Layer 3 of a small transformer language model trained on English Wikipedia (8 layers, counted from 0, width 64).
A neuron adds its activation times its output weights to the MLP's output. To switch it off is to set its activation to zero at one token and run the rest of the model.
A neuron's activation on a vector x is SiLU(gate . x) times (in . x), where the dot is the dot product.

Input weights of the MLP neurons that the questions are about. A number n stands for (n - 500) times 0.0013.
n6 gate: 617 431 642 637 677 506 691 705 379 563 366 420 484 534 409 605 591 456 510 303 325 357 515 533 509 351 597 502 601 389 702 599 515 267 511 561 643 537 690 448 886 681 481 368 421 473 608 780 286 504 245 449 630 566 407 436 454 596 614 582 515 477 315 415
n18 gate: 546 630 635 697 705 512 482 562 749 412 469 500 461 426 585 623 485 586 365 442 643 208 423 529 391 371 356 556 582 539 596 547 462 362 784 401 494 263 502 596 442 390 642 517 496 565 466 496 600 449 668 365 746 544 678 537 741 236 582 420 670 326 450 601
n25 gate: 434 363 531 438 789 489 447 536 373 470 536 454 600 401 659 531 540 336 372 521 581 594 619 480 506 622 552 459 790 558 450 445 371 372 295 406 534 525 417 437 682 530 382 305 222 395 660 477 727 578 448 556 288 615 501 630 865 505 475 716 416 570 661 657
n50 gate: 675 491 747 349 219 340 452 299 168 213 235 525 525 495 276 355 770 337 550 590 772 580 671 603 637 625 419 392 677 481 462 696 581 237 670 444 410 452 590 533 655 414 321 391 433 247 474 656 430 396 447 603 684 634 531 504 679 522 536 448 355 697 363 556
n68 gate: 463 733 547 484 488 563 391 633 538 463 625 392 334 303 390 349 634 615 464 308 752 413 447 413 530 717 446 650 802 199 457 494 556 359 381 605 446 327 404 593 476 490 378 315 378 610 578 747 490 425 628 411 467 432 672 556 547 499 568 525 624 428 430 639
n84 gate: 449 665 580 339 494 301 465 703 532 514 529 671 651 378 438 560 545 390 332 417 393 351 468 561 744 366 391 462 660 661 701 540 536 432 492 402 450 601 417 776 199 493 588 517 484 334 721 389 498 580 613 714 309 446 757 503 531 552 737 415 122 499 433 537
n86 gate: 346 505 471 566 360 519 599 496 422 535 563 321 154 555 473 488 576 666 486 583 588 383 429 634 276 604 349 278 471 561 720 584 629 518 652 370 638 393 508 642 517 457 408 312 463 785 502 546 600 480 367 292 637 449 390 525 548 389 398 416 745 435 266 422
n101 gate: 489 533 512 422 287 347 445 338 298 445 824 411 300 570 487 403 633 218 321 621 410 560 609 666 476 524 328 453 578 495 721 320 604 607 657 647 568 339 570 429 327 546 506 448 602 463 524 585 440 898 514 452 577 720 613 691 421 196 301 574 526 731 257 594
n103 gate: 431 748 346 474 513 583 492 632 491 179 591 568 286 614 634 612 606 426 180 349 438 359 536 232 410 726 407 392 379 494 737 417 507 691 711 833 583 416 665 545 495 803 609 307 432 734 261 472 773 480 368 514 577 514 593 368 430 557 350 516 552 668 250 412
n114 gate: 629 432 559 641 765 588 665 509 277 582 475 480 685 185 485 354 257 575 772 605 500 494 418 377 619 553 617 715 457 295 387 533 373 554 469 564 425 466 387 701 446 336 734 572 417 300 563 404 551 582 620 569 408 771 261 449 504 408 573 465 393 652 656 451
n6 in: 437 622 351 415 508 562 326 716 629 388 390 435 337 476 272 634 491 485 562 434 407 511 424 643 569 537 436 476 525 404 454 314 544 474 349 479 634 750 497 505 522 423 457 376 511 304 672 844 135 461 470 527 511 788 707 347 530 491 319 450 430 613 361 592
n18 in: 398 482 393 616 503 637 612 250 532 584 250 441 407 42 385 532 473 524 298 418 366 396 389 288 451 444 476 79 434 556 454 568 554 570 462 302 501 400 663 492 485 613 581 536 455 420 745 525 425 417 552 609 484 488 716 517 751 578 315 512 488 688 478 437
n25 in: 647 556 402 490 499 408 826 359 628 522 582 272 531 445 642 448 366 319 699 572 522 547 425 493 601 385 586 393 576 680 661 386 419 688 343 431 370 522 683 836 501 620 694 347 534 524 476 593 512 395 532 464 509 561 629 473 484 553 583 558 464 622 370 497
n50 in: 517 558 649 594 189 600 504 669 440 603 418 451 434 639 601 429 605 293 359 596 505 386 349 529 554 606 373 318 387 489 545 568 483 505 637 545 514 595 605 239 455 495 476 335 137 382 434 672 664 315 588 527 667 545 566 414 541 531 835 719 633 530 529 669
n68 in: 602 502 553 581 716 427 323 659 597 388 296 291 464 469 354 91 509 606 463 220 390 558 455 772 447 575 589 705 587 480 610 383 612 438 565 397 391 702 339 203 254 398 688 679 378 382 413 566 252 435 509 404 523 266 404 257 428 435 611 447 605 274 565 425
n84 in: 356 455 633 424 696 607 488 307 644 530 578 115 473 504 349 512 444 377 437 538 439 563 543 513 443 504 599 509 450 674 369 685 424 690 415 521 609 648 851 582 483 319 548 497 457 404 637 686 298 611 150 523 461 466 433 636 664 456 354 896 465 471 637 377
n86 in: 275 528 308 568 633 453 439 518 377 523 599 566 867 655 555 518 537 613 644 702 537 491 324 331 548 617 554 775 617 435 492 669 425 458 601 289 383 550 630 398 423 751 594 525 336 510 415 571 536 315 527 604 485 300 548 406 510 585 670 187 425 560 764 479
n101 in: 504 317 331 395 418 372 551 489 492 613 442 523 395 614 461 515 288 456 435 759 540 550 619 362 583 380 383 666 584 455 440 517 684 458 577 653 553 517 532 783 456 281 416 739 538 330 661 378 568 335 575 106 426 212 458 494 488 345 605 666 442 731 555 420
n103 in: 400 295 637 244 577 345 355 771 497 371 544 600 399 241 824 613 368 365 323 489 325 529 362 462 215 583 543 443 415 356 647 674 395 599 543 702 386 395 447 509 600 290 500 448 576 463 629 613 453 427 735 413 612 570 536 499 463 669 653 408 606 449 500 310
n114 in: 672 472 507 466 571 532 519 333 593 404 332 356 489 364 483 257 778 562 554 294 483 689 485 552 455 443 634 356 520 561 451 561 446 255 391 395 593 441 431 647 342 536 449 544 308 578 641 193 724 359 632 507 399 541 739 558 407 511 573 593 630 532 606 456

Output weights of the MLP neurons that the questions are about. A number n stands for (n - 500) times 0.00058.
n6: 336 457 462 415 594 541 447 498 598 503 624 255 392 691 365 555 538 556 283 588 699 562 327 580 590 442 322 763 549 579 491 713 676 392 164 437 484 550 737 527 234 416 511 334 604 324 472 516 658 548 640 434 219 377 518 583 511 595 521 340 447 521 628 437
n18: 578 318 654 805 836 505 453 291 529 582 645 350 359 478 524 344 543 604 452 576 473 545 669 347 517 589 352 214 367 436 835 409 589 377 526 702 449 516 584 594 436 428 876 434 767 678 404 607 590 515 542 425 606 565 593 674 597 434 505 584 401 394 251 541
n25: 705 610 375 711 737 464 522 556 543 536 558 476 530 144 588 566 710 408 419 425 734 475 468 568 603 413 505 640 307 416 581 130 513 479 621 474 625 635 354 614 724 664 185 522 386 584 631 339 545 618 493 434 599 581 416 571 423 544 590 649 663 478 514 467
n50: 468 306 263 564 703 541 730 532 657 309 403 418 485 379 552 552 402 634 685 564 600 702 731 563 393 497 489 688 602 555 389 388 595 431 391 555 389 401 236 416 488 380 762 631 711 618 706 221 416 686 678 349 626 477 352 613 785 727 286 333 404 430 712 442
n68: 603 559 550 626 472 627 247 646 635 835 617 458 548 475 579 545 746 331 524 616 645 438 751 684 607 490 606 656 399 287 495 238 421 405 754 511 305 445 346 541 274 409 436 475 533 458 543 252 421 574 555 677 518 640 532 314 306 678 448 414 471 403 562 617
n84: 597 606 508 581 613 615 521 590 566 405 697 340 585 512 603 595 606 740 431 430 520 515 595 559 410 510 470 380 695 403 690 711 589 624 533 468 502 735 313 677 401 429 277 359 130 295 462 314 700 442 693 459 552 703 548 499 452 320 754 150 477 525 712 541
n86: 421 393 521 499 427 387 449 624 505 192 288 454 605 545 575 413 360 653 750 443 527 480 461 254 677 599 628 538 581 487 701 552 301 493 646 454 344 372 638 477 532 469 459 353 612 378 531 397 604 350 617 584 513 530 680 425 631 437 590 350 363 382 826 445
n101: 435 573 460 673 480 644 543 494 597 183 316 652 406 367 251 381 555 467 548 272 549 368 488 662 625 185 870 311 605 690 592 258 367 490 652 404 359 384 521 660 483 290 400 383 370 449 564 585 516 293 542 477 731 469 616 323 571 684 437 557 357 337 577 546
n103: 392 679 409 554 474 552 460 535 406 606 430 465 315 529 517 519 453 457 479 410 281 378 279 441 573 604 645 554 380 360 515 917 388 440 689 582 579 627 533 233 739 692 412 362 561 978 453 586 253 722 734 678 508 432 425 422 488 611 698 574 512 407 389 417
n114: 426 672 536 632 744 525 636 574 193 612 676 519 670 212 575 569 565 490 406 434 539 590 346 728 371 420 472 487 490 383 419 262 445 372 275 492 376 484 367 344 441 396 644 296 524 249 533 600 568 567 337 525 675 687 302 513 409 451 569 343 393 588 844 728

Each question names a token from some text and the token that comes next. It shows the vector x that enters the MLP there. A number n stands for (n - 500) times 0.0071.

Then comes g, the gradient of the next token's log-probability with respect to the MLP's output, scaled to length 1. A neuron's effect is roughly proportional to its activation times (output weights . g). A number n stands for (n - 500) times 0.00092.

"Y", then "uan"
x: 495 594 538 530 438 509 551 460 651 578 608 714 490 513 350 563 580 434 388 608 535 572 303 710 607 485 422 355 215 390 341 467 582 657 407 443 535 598 250 366 413 499 453 416 303 680 443 613 470 403 499 602 578 426 598 604 514 441 400 477 431 572 653 402
g: 315 561 280 408 381 494 384 794 337 624 665 574 294 855 470 403 540 573 612 715 516 480 553 533 468 691 233 522 622 363 209 496 518 718 668 446 675 495 626 437 649 466 650 625 581 585 482 362 384 468 488 651 434 689 370 444 435 439 582 705 664 506 624 529
Which two neurons, each switched off alone, lower its probability most, in order? n18, n50

" a", then "ra"
x: 582 603 513 397 380 526 454 421 416 447 678 699 612 589 585 352 403 387 429 618 490 322 556 818 490 599 633 512 428 413 425 427 410 469 291 412 517 644 599 261 691 483 492 356 647 478 340 350 509 578 492 450 370 318 612 544 441 584 353 486 466 428 477 426
g: 383 646 467 170 555 637 514 555 446 574 431 486 556 286 473 512 353 387 563 446 538 616 338 436 275 596 626 399 389 621 591 644 193 508 492 623 424 464 841 450 540 804 630 531 287 552 343 544 638 502 458 386 800 601 385 465 361 575 588 588 737 697 455 386
Switching off which neuron hurts the next token most? n101

".\n\n", then "For"
x: 533 441 560 515 591 660 680 491 491 333 525 535 523 605 177 520 415 444 411 412 362 562 354 649 522 437 400 498 425 349 382 700 492 351 235 701 609 609 635 635 536 358 407 324 526 485 618 484 715 304 587 575 458 442 593 553 487 514 503 462 558 610 574 469
g: 346 750 158 528 98 447 553 496 371 447 467 702 589 403 613 577 563 456 494 329 386 608 627 219 345 769 561 461 521 659 285 591 484 587 323 527 760 493 530 293 678 590 481 450 492 480 406 353 398 523 575 515 526 354 374 525 486 451 296 382 486 436 671 566
Which neuron, switched off, raises the next token's probability most? n6

"or", then "ous"
x: 562 515 645 487 588 536 453 414 453 515 531 667 436 388 367 533 278 565 650 599 399 454 645 591 545 647 528 739 533 470 420 564 485 738 320 559 409 636 502 579 652 582 615 775 445 456 410 444 410 677 571 316 333 529 404 551 524 732 579 409 505 439 343 480
g: 546 541 419 594 613 317 385 603 506 642 789 569 477 505 454 536 427 484 263 648 551 630 578 394 534 283 292 566 505 462 546 608 486 408 911 594 514 441 497 540 558 374 455 546 617 549 587 577 706 556 545 474 527 863 685 138 641 362 437 429 285 429 309 349
Switching off which neuron hurts the next token most? n114

"2", then "0"
x: 492 497 471 402 255 389 474 427 574 451 636 276 590 543 353 788 489 489 518 487 305 415 632 560 304 340 617 676 253 624 563 231 404 485 524 592 457 456 512 640 555 564 470 565 492 508 508 415 374 442 427 436 747 545 518 320 572 439 564 737 415 488 541 472
g: 448 770 211 449 648 512 203 431 600 510 549 353 509 623 433 381 616 565 368 402 687 478 620 284 732 507 776 589 235 368 605 401 507 575 428 436 645 531 599 324 611 643 353 431 456 438 505 301 667 578 640 295 478 739 427 537 445 341 472 324 664 470 528 364
Which neuron, switched off, raises the next token's probability most? n25

" up", then " to"
x: 678 605 399 457 442 613 478 423 346 571 586 584 485 454 403 465 383 422 420 543 387 514 358 591 495 327 612 499 467 496 645 582 134 603 416 593 463 533 441 576 510 508 594 340 586 360 511 611 334 492 768 418 330 463 583 664 354 526 477 128 557 439 475 423
g: 495 360 627 402 420 377 605 624 509 577 463 729 489 147 507 438 539 678 314 807 404 471 450 744 354 611 500 629 619 627 869 522 486 369 610 583 329 434 608 742 521 499 542 596 640 443 571 284 463 680 473 706 588 655 465 716 523 488 617 709 552 504 432 500
Which neuron, switched off, raises the next token's probability most? n25

"nd", then "ert"
x: 610 621 404 482 476 272 669 321 484 499 516 453 521 359 495 545 556 519 566 596 414 516 306 643 775 571 656 562 519 528 571 348 453 579 386 698 589 314 403 685 451 581 466 608 553 663 361 541 428 300 560 364 472 294 567 343 505 363 455 436 546 453 624 605
g: 307 594 441 350 400 399 446 508 509 621 345 558 393 572 731 726 396 804 633 489 602 490 369 355 524 538 624 490 713 407 576 360 455 421 829 418 227 455 652 433 422 335 605 338 494 409 563 548 285 371 406 754 630 527 555 452 447 498 484 514 817 396 274 636
Which two neurons, each switched off alone, lower its probability most, in order? n25, n68

":", then " Y"
x: 640 476 458 372 647 608 465 570 515 563 402 502 531 580 394 532 575 372 438 512 407 468 338 616 502 471 500 412 285 469 290 525 477 344 316 718 372 630 589 548 649 621 381 513 654 236 307 581 466 372 626 467 558 473 480 446 555 425 360 488 472 509 678 465
g: 314 647 284 473 715 373 496 496 493 521 445 331 408 482 401 583 471 274 497 630 475 405 402 265 625 757 397 520 479 268 299 529 412 557 396 333 546 283 308 562 324 506 464 520 455 514 352 531 548 492 332 423 461 728 366 607 463 360 404 565 26 681 384 567
Switching off which neuron hurts the next token most? n6

"h", then "mi"
x: 461 656 334 548 744 459 500 646 654 591 601 556 631 376 577 722 498 449 379 832 588 535 454 679 456 389 745 451 522 491 534 504 509 369 368 312 579 562 387 583 546 417 444 635 696 636 344 442 445 506 537 361 559 524 480 549 477 641 406 523 522 545 545 396
g: 477 490 390 374 495 630 443 541 334 401 531 352 551 580 489 361 349 494 831 553 706 460 352 637 542 555 624 497 214 720 495 379 640 428 550 559 318 626 452 541 742 356 492 595 421 363 497 452 343 381 411 613 718 309 309 690 429 270 726 324 425 339 538 764
Switching off which neuron hurts the next token most? n18

" K", then "ul"
x: 373 569 482 320 517 604 560 459 649 796 567 695 585 458 444 408 416 486 443 571 497 467 336 616 599 405 421 546 349 623 459 363 508 643 412 587 472 501 529 354 366 482 495 380 375 765 327 614 489 372 637 481 486 537 521 555 509 631 470 617 433 622 449 462
g: 542 297 742 408 605 676 315 762 447 429 569 628 518 470 380 679 520 439 533 448 377 595 535 562 761 310 371 661 413 338 755 378 223 619 792 483 217 540 625 416 362 679 433 574 497 574 470 449 644 366 393 426 449 531 647 434 438 472 617 354 365 297 372 462
Switching off which neuron hurts the next token most? n50

"ath", then "u"
x: 530 483 468 442 463 236 446 340 522 637 671 525 446 475 377 554 589 358 710 499 398 376 332 496 550 545 607 567 575 580 293 448 334 521 337 577 450 721 402 636 726 541 353 476 342 539 322 565 484 552 453 450 287 596 537 376 407 669 594 585 496 576 375 454
g: 520 413 694 561 470 643 421 626 504 498 495 481 414 498 516 726 197 628 646 432 743 477 315 532 735 587 434 332 348 290 420 572 431 521 523 449 545 326 706 161 424 502 547 605 443 620 334 471 630 724 605 183 633 486 676 375 457 536 436 574 414 472 698 746
Which neuron, switched off, raises the next token's probability most? n25

"ice", then ".\n\n"
x: 493 460 511 443 440 563 507 361 354 593 644 749 436 439 106 509 472 412 512 658 495 437 593 506 434 533 401 466 581 366 300 594 512 579 443 605 640 581 401 793 412 450 605 507 719 343 362 483 425 529 440 572 444 324 567 451 282 433 492 559 426 505 476 408
g: 456 418 270 750 531 466 312 625 362 400 329 453 566 527 257 773 457 689 643 295 488 327 629 271 605 481 536 560 571 613 541 421 481 565 431 379 448 692 652 744 452 305 628 542 442 463 568 532 584 655 586 645 710 311 465 304 657 482 498 303 532 767 683 521
Which two neurons, each switched off alone, lower its probability most, in order? n101, n84

",", then " represent"
x: 380 465 590 464 569 581 380 586 622 551 612 514 537 429 426 500 646 398 469 438 357 531 333 652 447 355 377 623 382 466 381 606 443 501 235 650 595 548 613 446 390 540 440 360 496 209 345 595 359 456 441 438 551 598 456 496 501 574 375 593 365 413 602 440
g: 510 596 756 786 306 594 557 770 716 449 616 471 594 610 361 436 497 511 510 511 748 313 534 780 615 293 571 644 482 211 575 507 496 456 513 693 631 282 579 682 653 397 431 459 442 591 585 411 470 433 607 609 460 445 405 201 434 649 633 294 445 415 493 586
Which two neurons, each switched off alone, lower its probability most, in order? n6, n84

"g", then ","
x: 634 449 488 530 634 484 376 586 447 570 573 490 610 551 264 739 492 500 565 634 548 608 642 655 619 578 541 492 519 512 360 510 453 657 235 588 306 570 512 490 718 556 363 712 372 562 273 519 579 529 517 349 444 420 547 381 427 560 313 451 571 619 348 462
g: 493 601 566 669 352 491 406 533 468 481 624 519 499 428 385 248 472 219 481 557 322 451 341 517 212 329 483 603 609 260 441 582 543 590 507 410 590 737 341 646 590 306 160 527 663 205 615 573 251 602 510 459 329 467 465 345 576 492 534 358 580 387 384 279
Which neuron, switched off, raises the next token's probability most? n18

"uan", then "ia"
x: 576 477 525 384 454 541 411 471 391 550 643 618 513 486 365 533 478 408 673 720 343 392 437 518 430 781 364 427 318 338 263 391 631 482 294 560 539 464 381 568 542 556 413 743 315 516 393 387 431 577 474 571 367 619 439 257 554 479 497 591 646 479 367 446
g: 513 489 476 345 510 635 643 518 232 395 596 449 501 574 541 370 363 588 563 257 474 455 488 427 780 727 213 394 499 405 464 48 496 544 478 500 403 341 743 572 415 606 713 504 507 646 686 558 462 592 632 470 454 699 593 675 539 758 339 472 477 667 472 432
Which neuron, switched off, raises the next token's probability most? n84

"ys", then "z"
x: 673 469 419 766 435 512 617 227 634 471 377 536 473 371 550 637 715 614 523 612 468 383 232 565 365 502 675 310 514 672 306 467 499 715 672 652 434 623 426 499 422 452 433 481 429 550 313 486 446 460 422 423 458 491 605 544 449 540 489 464 577 668 469 486
g: 364 768 680 411 727 736 662 639 502 459 530 506 423 483 557 932 473 493 626 459 338 262 567 645 553 477 593 679 407 559 461 418 614 537 267 432 425 560 237 404 527 434 460 515 393 505 381 443 450 596 278 353 530 341 463 329 245 589 742 621 444 607 390 494
Switching off which neuron hurts the next token most? n86

",", then " Raj"
x: 323 495 541 454 531 546 375 638 633 598 622 495 470 431 328 449 613 442 480 526 354 496 266 686 492 404 422 562 321 508 451 625 461 475 235 659 674 571 620 481 411 558 456 362 503 259 321 529 390 438 426 396 554 633 405 459 555 543 402 619 412 472 591 445
g: 385 458 446 488 714 581 235 375 382 457 421 345 511 549 600 485 432 364 568 607 366 584 335 314 465 718 325 181 448 657 523 510 437 438 671 148 621 585 421 462 594 755 376 647 584 484 415 389 598 535 393 227 486 697 466 827 341 429 500 492 503 645 481 583
Switching off which neuron hurts the next token most? n50

" in", then " Ka"
x: 352 494 346 506 395 509 582 515 392 490 408 527 472 624 318 460 409 320 528 547 556 563 496 578 614 353 470 480 393 354 569 434 384 367 116 608 560 539 580 444 488 618 573 470 538 418 492 472 195 453 673 288 502 325 524 458 366 734 481 518 502 480 565 411
g: 412 725 336 504 635 507 448 514 484 421 434 344 491 649 597 438 395 479 479 537 615 530 182 399 423 498 418 412 479 429 575 648 440 424 573 376 491 323 546 388 470 505 679 207 447 534 428 562 676 329 446 247 379 597 330 648 691 399 490 518 44 490 118 526
Switching off which neuron hurts the next token most? n6

"il", then "n"
x: 529 542 539 557 688 564 552 352 712 473 470 457 397 405 500 678 486 699 637 438 272 556 606 521 269 452 531 548 753 462 524 424 524 704 433 498 577 527 580 412 337 682 444 555 548 711 386 506 482 644 504 386 536 366 443 686 453 386 552 371 601 489 442 406
g: 440 777 633 568 370 611 476 532 482 608 382 531 427 519 465 702 564 688 648 680 720 523 487 546 631 160 391 180 376 349 408 282 595 468 426 700 423 375 418 594 339 310 608 438 392 349 449 665 525 491 443 228 581 518 355 331 519 507 535 348 390 717 330 426
Switching off which neuron hurts the next token most? n103